Layer 6 of a small transformer language model trained on English Wikipedia (9 layers, counted from 0, width 64). Numbers have three digits each and are written without spaces.
A neuron's activation on a vector x is SiLU(gate . x) times (in . x), where the dot is the dot product.

Input weights of the MLP neurons that the questions are about. A number n stands for (n - 500) times 0.0017.
n11 gate: 433464869371397600454508468537449301601771684472543543456507243703441412476736551673667516526608651483471618641437203616355667347561612494311398440443447570562377709665586553601623471816743335
n17 gate: 476491380387350408557560544480358704612525555448431678418463304700490498521390560503639473517341217503484539510395790524478501604413497440523267544529297506595437725736466529475524495549509382
n19 gate: 462509557281703559664674535479436438597380706556465473615648522282555301567352327564533594496314597651402599447466518738436598353382704449609461370353379444373473713538389516417640379513505277
n21 gate: 536776376508562383483563615420331481404245571390612720368499324586689430404522595361689561492432509286790543660485561492541497386505282447594413670456456416244646386536649384609452546492538462
n35 gate: 485413548404248685650815408603453452513507477581379451584526725344456469501616286378453529394457434377587257450217619470532506540610550440490543984353598401594705739522446493754520351681437494
n47 gate: 455637544450368694555371460574377578378393496380571559492498585566485534465725680586626243610497414594529198696367692548622352432239462631601336391542466555448648635641629500637571259372596391
n52 gate: 402596594458248489488524536214362605380462438506529551543821838498421674329786645623588453483504444614440491507432608636658376690454512263558403401600476406351513374367603646423555414616596446
n58 gate: 422447293513508625230421519391524512346516789547615623228591615719513362293610708530662370532532461608516388302569369511428639373399690543445346324661525446554599532533413329625573520505423585
n60 gate: 468388535390353578337567645538502347571573470596428497558556691633431405449394650389605579410447653499471505684443421812377756606625676447895454716414481407576457603319585627520514725513472527
n61 gate: 562579627484395614376561592516774571598326555390385748401575554591463437392274388176508502445390714508636448556444546391340294235474299377475532282566667484370335652585654434662391374454444428
n62 gate: 628489367644405576510127548452395612590366305551549677521500710614427449699589401441505481518292754551740636503391695664519585495414720448686574479495538398416691601332418573388218362513477506
n68 gate: 503316427565454391435574412290530316470440734379716577410814700542473333438484601418496323456405705500540231625441442614455538263609403426524553462427554485211473580555612393514504638471302358
n70 gate: 504627262456393466451649548518727576598544534416651588535587516410594494404665433501424646558554437575670395600346372647634674546624507463416306442526633573482604432575598655585613433623533476
n74 gate: 520540775412434393536741425442612438588589746567683435624535559640540571306528578422542323473485451601598674463573545615497292604216436445494333567311497597724618501193575441299497712414332446
n82 gate: 554577372585378620460566565533592702359434643622459536559517532726583238538208546440580152383525530341613519501574859505529568507376746539470441629541483494461509730577713552466442547462497390
n87 gate: 600293609215446721451465414485551413521652440436237556133524398397476451501600444499511453386550547435524623545572561614442736593708469353431468400339574709350694569537546488678467721518553475
n91 gate: 561404659382538470506661613584630431637663395505425505687569327581388399546724452560600568501468465452406602395437318448471744445389354427655312647210421412407468625386626591501401490606595231
n98 gate: 450563513407366421613427549415473522591506490347323365454347722552439489426511384367576627362437553584334262457488517769602630384579479340472469520398614447455603701454658548560313280568855437
n111 gate: 564424462558358536596558487528425590245568548276282401437608512712600438554660528456589381365526546572477639321377381648405415528455547498580319457447499639381662506534545488576598396432337569
n115 gate: 378419468519404465593502330610310475511712651639727511422567547752422368424659400351522387377450441564620582400641512579535446612661532288571641470427620337169426454541504093537507687577694527
n123 gate: 437363567589366848490541541474451554568360296396188788483306368513467475750446515499567567626657773420460521411293603646712606472267676493431346321536412466367571506485582461410564588446627469
n125 gate: 412338387318483618506370270344446368521598585453489540588475555376641504617523671419476390436444544379569404391305436663323378419330573541468300730534771372236570567603501342588329477324550442
n144 gate: 433593598423398540528503818530419324669635366588424494585546388478598574616541321497481364414468544496556295718674355672792539540442510383475262376377386715560611635570787613339572652450537376
n145 gate: 380677549551367525565330600397383312416601442424649380564461258477542515701636451565431453542426569591503260564640478621641451550381675354218410504268584432604500505469753609538546658510723363
n146 gate: 384566385249476576289676470326477469560441593449759404493382476623773528656360566441709458401581664731350421591566609624550431580563460426635372508512418447492609429370457339465428654555538488
n152 gate: 510432609613479417492437475486376609543539175540554351552418412519402617596453543597400510453589592536475523397644633514420344543563301598562494427498425536565303440352525564392607441418537663
n159 gate: 553718293423609640320519543348628738564428710485470541527591476485597350811514420442506532517500642335407398460544482482307495484582424464467462700485364399381642431331693468517383748380542382
n163 gate: 386758149338507589524395591349600589410710711436540360495375596463481447350700501431614480492389668651490645644544739572335367318453377375409352368507616535712599548492731306589549539578483380
n172 gate: 555594643621531485553464625525405635630377387508462721649545620675234463546671459536604454369379403505712435274562286633419566433263383572283553736326525312153485479443365406380217473311425296
n177 gate: 821535596497551385543474398454535618549516443650646461464338481485494648551409562686457522515501491413456576450551459465439480594474494505397604570598526606604549375521519582390460391458469620
n183 gate: 258371282488524410506507560549596388562590383628313406420501487475458536344704599628508338508509492583570601470365392454697512634502718597442252539484451461557672496343546519650612601603476477
n185 gate: 524499433284349357459567609463686720600564492378749597220510411408447761261571565394485349450704339531518526642228407564549402465638553550619490447713435442434786673555554352431673415467403307
n11 in: 289519450326553352796594551590368483490648568647552432397631350652601440516465695330713215555433565452408423173717583541478489533522505543465742485330600397548508411643833781363575368614374476
n17 in: 449420455776304413503714506553521520521392500394507603396691191573522610628409571592357374456474657382453330489416774534616510585442522580477445331285633618335592581538442527397636568330390620
n19 in: 540287566456571476700503363520567357516629370654503586314577624516571780411717311437357584413461386367702700576346402531364568626501450519495448405507581783666413331399622543457424545271795470
n21 in: 476599428514551400444469318307368443502575483325552414440589632691358581412490554202580433365690357423427414491601486545511531600355845622444482398652608632576625607784653448655720694723378380
n35 in: 532542670373428380659624688421346401585601238369629454321263545450478362515462523435507449290413464504154580411774584433650598363270477704496685568562469472484569601723280444551323626428445389
n47 in: 559617657487579534660606423382521528513642641691478451364688306336518649542466455591439767433452355710591630515392401591380504555647422691522478487552433400481342687497445543296317301658753322
n52 in: 520732377574444496530638251467397389580650267429350425549636555423547515477696427577398420556519224517543561527357395836583639408177395503653559478573502392657487478379301410433487504417458250
n58 in: 274270525528377400425360471605551579466297507329379557796483558515349799317745520557314562519375469455629329364483435480634552466517582725613528403655508681670557459533726614426656315491613545
n60 in: 732333424736428460633471463510491672682491358318502515392683723429506353434458453441589327292530597651549437379376335422701558448575398524539524523208358465561092300465497535592435593557270372
n61 in: 645387491686432452651340468331479273580333453650730508308276427588434442365402708504541561517538596655422392533388435539514550415537496548380465285385593464484783400637759654435374707554350658
n62 in: 454611426463524630583538431400420715452532377242531375640542635559281548527560663736540604318557458518524558424917386699371715587501613494459489589469540363427395401518300426617632600401629541
n68 in: 572527527659559464584562566800651519490449450569330541427442256609480395448415412426361587326463595685428451501261394359636551593457451547592518634376641575586329488591456646435296594656470638
n70 in: 511398345414527561244546476278604467458413558451379500533498428306569445664740451506521514514476523372554606386308553516614472520423476585369444385318375424594652533458492606774488315587631431
n74 in: 349492439567640389633433526585632450505447350437570327467618422445617553541441296671450520417354619695412637529256534623553625394636618360338630450531404495476451474657569307729493627651511477
n82 in: 329452465737607258538533664442573388602527136285447469432560528424395467672479460260517557654526485678356617471483734478570572623444456528532593449454312348407341613624508393376706465720634493
n87 in: 538438609596464499755524425574417649497437547419263380694408478498573543402591301615536608306696457636440265449568372527713557670610775566469610558421465415674371607412370358663647514649630694
n91 in: 690303208429518550517320557645722610511538398519320436639544549388492449490386509458441536455569554429649496571385610736424507406391477509425751535370618423518638583650384620530701547663299408
n98 in: 642557304576461308789603645666606504680552650459385470478506591355408424410447413542521558510401461462404593495717673579576675483546369606525471646656372531578543730573669399266355374224649681
n111 in: 364600304403554493583406595580553453563387584447635471535559569369539433459358583657485419380641520449536600698700692478277659556565570320739497489455513477450722512311377439469590518739439544
n115 in: 387516698503496446358496530352529341470397307495539545273627447484625511349589509396280688625258801580592439314503559492544392529289445657408509422671590511734429432676642593171419260419472363
n123 in: 475499413569535624420501737421519421271589648370614370875635471391662367677390474616436473530410504526646402638599543349468521483361396493630186529476581490693613526512736387508585372662362374
n125 in: 575296509588627398500499427488416448478409637750320397504612501230516473340666659574567683621389529623361477672408400593814248313434600554425423328325414242641414581371419605565501451497365764
n144 in: 457380457767632553822825397403418567495281246885795491469545631522370496327485532503532590379427641573591307328607591433736590412340555549597569599513633384425484472520554542589609445561523405
n145 in: 315353469591362431500527424386565711643504461311568465494570545542568631578526761457501601444630448611449598559355568418526640516361506567302495647490483333385437672337404692378511529680532559
n146 in: 218482468612608393539663421503445586400487456387445601524502569322510409085506517401657421552633521413516451207358541501472502591479429625470488599476273611525358541565487314559620535382485517
n152 in: 452555555508689431502383514642470477524461421569429482519449585494503545584336405512434658502503458603547456463601539331457454583674427569430595386501389564547339491361442565494658573437642715
n159 in: 673468475735463373438572322503459507475546326407712599495677589392376487708572539604345530584491396486523520506551423450687347227168441467347378434596686296470381424445417664511431435334435480
n163 in: 474375431570536708513410602546349476585175467444714514617361702463606508801491597320405660420555644367549316329434413373339595140440385296277460522506601588566536524515489465366443528582447423
n172 in: 645415667421543403499440634443345535823591512573391728512516577505454501521553387403732395538489687503411439591487564520424326415552216526308550551481544431445770295243564646507354493341787362
n177 in: 570484467600586400488584468552431665670428497660515460571455471586283596604504550544396556552407393595557551469542687383381358491598559621468605415448401526491421376477412653319578620420555622
n183 in: 430445655489516601592566646550495348664494160476624460618434462511576623625538505494570512587581558194513463413491468326374521546372380410620620444614394258520566465366574533339484398633551477
n185 in: 456372633603369307245538546284634467623212305497528472458405495550312483395398450673495406534604420495465724485344252569362565495560672485700218328455337499450501541692622454427671482662671445

Each question shows a token from some text and the vector x that enters the MLP there. A number n stands for (n - 500) times 0.019.

" sup": 458546514436582501488578493496431460529540363577599448468506436465432450446532489488237617506481436547617524535540611583517448521536428465543620539493527512479493471522525385475489381412481621
The neuron with the highest activation: n115

"urn": 537591556580551496469425470531515446498518477494467357579490475470469550543541468521388530767558574561388507517515510463464470509504594509514455452522544542611584532551428544467502335516667507
The neuron with the highest activation: n47

" ": 480463499491490433431498599503485522723494386524609481578397601583502459536443493532396553399447477518453585570478587374509475515545394578413643566541476543415590494490414447524437498463510497
Which neuron fires most, and how strongly? n172, at about 17

" w": 486513633491565474541500472565542497596554471473561352497580516562374566522466519501462588363598530490433532512560491453468473522504466492449429464393537583473488360461470526502359465462625605
The three highest activations, in order: n152, n177, n172

"==\n\n": 538501403443658382475586479497582546377405557505553650464378458476524549502501470531473613460465508490525532562517468446569515534453517685454493511412431458570438498486575583485424418574587524
Which two neurons fire most, strongest first? n70, n177

"v": 441503555532586434453529395479527438457381563433560411522437506529496531497477541632460610496584531514445584406503532346495546585535497529603464478512586578443521461572503468538501514402438481
Which neuron fires most, and how strongly? n146, at about 1.7

" Sh": 444510551420586445464463559508467494629479440606464208549537547530467594448486628522468602664569544456547422566396543438492391465448527532404511562434453610552480460449590545441436547545559739
The three highest activations, in order: n152, n177, n183

"b": 459513510559541354525487558486560481458436553405508380577559523464521417516512525538475557430492548528436514514541480415497511401512531569547527482496536598539460433547500548466508476489488459
The neuron with the highest activation: n68

"reat": 635519510484461493489498427547448479305486431477537439541551550494439448572432480435323547456503466485435568543479487512378545599437520467602554421447682537507425555464445597468467559458491613
The neuron with the highest activation: n62

"al": 581484531534576398463449521515553467487515479555533324532591569552500450568514440574396615535524443457507574437546512360429583412468558473552525570450573422453596431522508499395484522494478444
The three highest activations, in order: n91, n159, n177

"rit": 674609511483546454483514469496539461471432447383565538505603546514410465539552475515315538543543418444495539622558477536537477400497525462559562464340605535544470530527457469550515434465498482
Which neuron fires most, and how strongly? n62, at about 1.5

"l": 348471485419507543426490509548526338550522480586548298431539475565470543475525442445463625541487502459484478488589484311537445388307502529546399390439441627501495422435490557357539450571483503
The three highest activations, in order: n183, n144, n152

"3": 421503427604504453613585422430511544627437437481590549444539501496503479576482513506444474456510439497456559561539451463504547545483488560500463504401342593497500534580467576499552516487436695
The neuron with the highest activation: n17

"ue": 672475545499620536530494556499504458339413522521493607544533472532525562516411471501357505470471516580435624622436496448426587533489487434548613475432427602556444467477499555436514496507494466
The neuron with the highest activation: n19

"an": 550452466487509492478530510471577498400561485439505434527578534498512487527471501604402551772500503565538524586465496398451464529532554511485522454487510549560579498522469600516496474465591505
Which two neurons fire most, strongest first? n70, n177

"ab": 429595474572420387456469494534472488457422501471534424552609568438460575378508516566405421658497476430436553490483592520460480553497530589439547542524588666624480373507492460450418468450414532
Which two neurons fire most, strongest first? n52, n177

"ear": 590504469504648411554493466455420503381388508496482565475549457544466502560397380595392552428458564558469518543553479477613500433488547482606552495349464558657484522603563597434480427447543369
Which neuron fires most, and how strongly? n144, at about 9.9

"y": 455558462522690458503510492517522484457492527555493478498588554539579559456515476560459540751549485497459552570487520486486423531523463514492605563521546499525558359455581312448563565435420592
Which neuron fires most, and how strongly? n74, at about 5

" f": 449464543496516438567533565564510493639496506463490305531552492436436595488522459479462722395478580492451487529585545462472545528567469501560508485415498533493547455497533500383424445432520629
Which two neurons fire most, strongest first? n98, n152

"e": 569448493554528527416404558485549473428371473524558444558521530497528504538460559498439526561591534550513475546507587422437484507493589431481419440530445519452523441533576467492486475438577638
The neuron with the highest activation: n123

" Sw": 492489592379618508459456564575479538688614417516446524670526457461473604556469545511380598479557537581455475568522512475448460532515519406473429439493503574604498491487547658378402429436532567
Which neuron fires most, and how strongly? n152, at about 18

"ill": 499531498468456420442590486465565419432519492553581557440508484480519455572460501487390484500456507500467629598503426462521481449334505504490554431390643633598588510581498667571563436355590532
The neuron with the highest activation: n70

" he": 545522491474505420507441479576499520508544485612601456502471418467555643478509429486338548375503559491523532525536553440430430547568518451445445459459508530676506492505573520521456412399580610
The neuron with the highest activation: n152

"18": 565465568542599520445594552471530550626464410514565526493618485409470412600602517548385515379539502576414513532560543418522408531494354488467648522538573421414594468523484625501522541469459630
The neuron with the highest activation: n159

"up": 430574445582534448504513406498526502486531475508608383533519431482418442485529485496354540553456425558454592523506583535507536498517460333548617556456580553593491434460491322477452464538427549
The neuron with the highest activation: n74

"s": 627495529554521482455534482489512513490536503465484213414572517536518455511489456496360547380538464528434555494509471416507576499442606508484518489509534520523556446544557540511487488516577439
The neuron with the highest activation: n87

"it": 462414494529488464531493472430440477461453445478541451487537540428473495554413551575392609567532444503605575523586582474568511468507494474603637458451563547488504520540523517567435521489577469
The neuron with the highest activation: n62

"und": 500437418450548458515483474462491492480485459491547401577440531420421542564486483497389559615487518499441490542525468442581452436456428503504483565513595467443542396467449613505418408503424580
Which neuron fires most, and how strongly? n125, at about 6

"r": 397508444552628505565428498538573569454483525578530418497571566599433500507660553441498435478432567478530502408543478357489437520507535492482379478458503634517437525542502469510446488482486619
The neuron with the highest activation: n58

"ist": 646428432671525419512476505480562410446484454525617339553493548505471425550579538510491494384592522578465466518496476569548643542430447460561538454458507554569541420424491573472510494409486448
The neuron with the highest activation: n60

"(": 569516468664547443523552538511488649508492432535475428509419463550517460524555543589559535418497473491419540586573423565488502476603434693506597594451554517462512410457330526453467399401587527
The three highest activations, in order: n172, n177, n152

"ip": 560538507486407416511572532490545548422515440466589231525550466436519485519545492434320560702479497569471482557475565451507449518507549431424501369454556647553486518452446482534472525471463606
Which neuron fires most, and how strongly? n74, at about 4.8

".": 583610409553610437570506512583541482444352523508553480406485493615557432466439494489615459509517481571528607524530445341465530522513565490507529424572470602436486397578568619539534445465513597
The neuron with the highest activation: n21

" that": 722468496507468457498495498431487526405495442534558527403491494448559545475396382572289541399493562464556617533524516487401542473499518491459443423520543523432453440465538522552361387479493666
The three highest activations, in order: n61, n152, n177

"he": 475584431484475410551501481568545574492497540453535321511554528511508504482501503572559405519559457494521518636502437444440429485545533413481525466342514548565468457474555430521428490411530614
Which neuron fires most, and how strongly? n74, at about 5.2

"old": 616489503507553510564470408465424337521375442545523457521589439507450474502496423540280625414529513530490532551533494440509573531395522456558541447421516591521502472574478615412544392485598420
Which neuron fires most, and how strongly? n19, at about 22

"0": 507547581623516452548529551435504577549493465552562614427554516399562511533555499525355598434552544528385538500427542388515509528446454654519622536493499421565555487490397725588459586515478523
Which neuron fires most, and how strongly? n35, at about 6.8

" known": 583405452497618494547631470465527622336454567486591453513596430405479627535406447478433624357497514373512512438506485613484541479424560566406546423454664525530465414488462524413442462520402540
Which two neurons fire most, strongest first? n19, n177

":": 620606494544502548523549481425579568547489435469533500515343499519560570521483566471472463563562461460449528573461549488422512472476519665481608509480449604483484469662458623470375480503574413
Which neuron fires most, and how strongly? n177, at about 12

"arri": 463584417488516427447534475517591450448464524524662551565508571393457565593494475464423502515551483505349516615614640521391500446453546497401536408497632574605565503482474455477522467460449483
The neuron with the highest activation: n163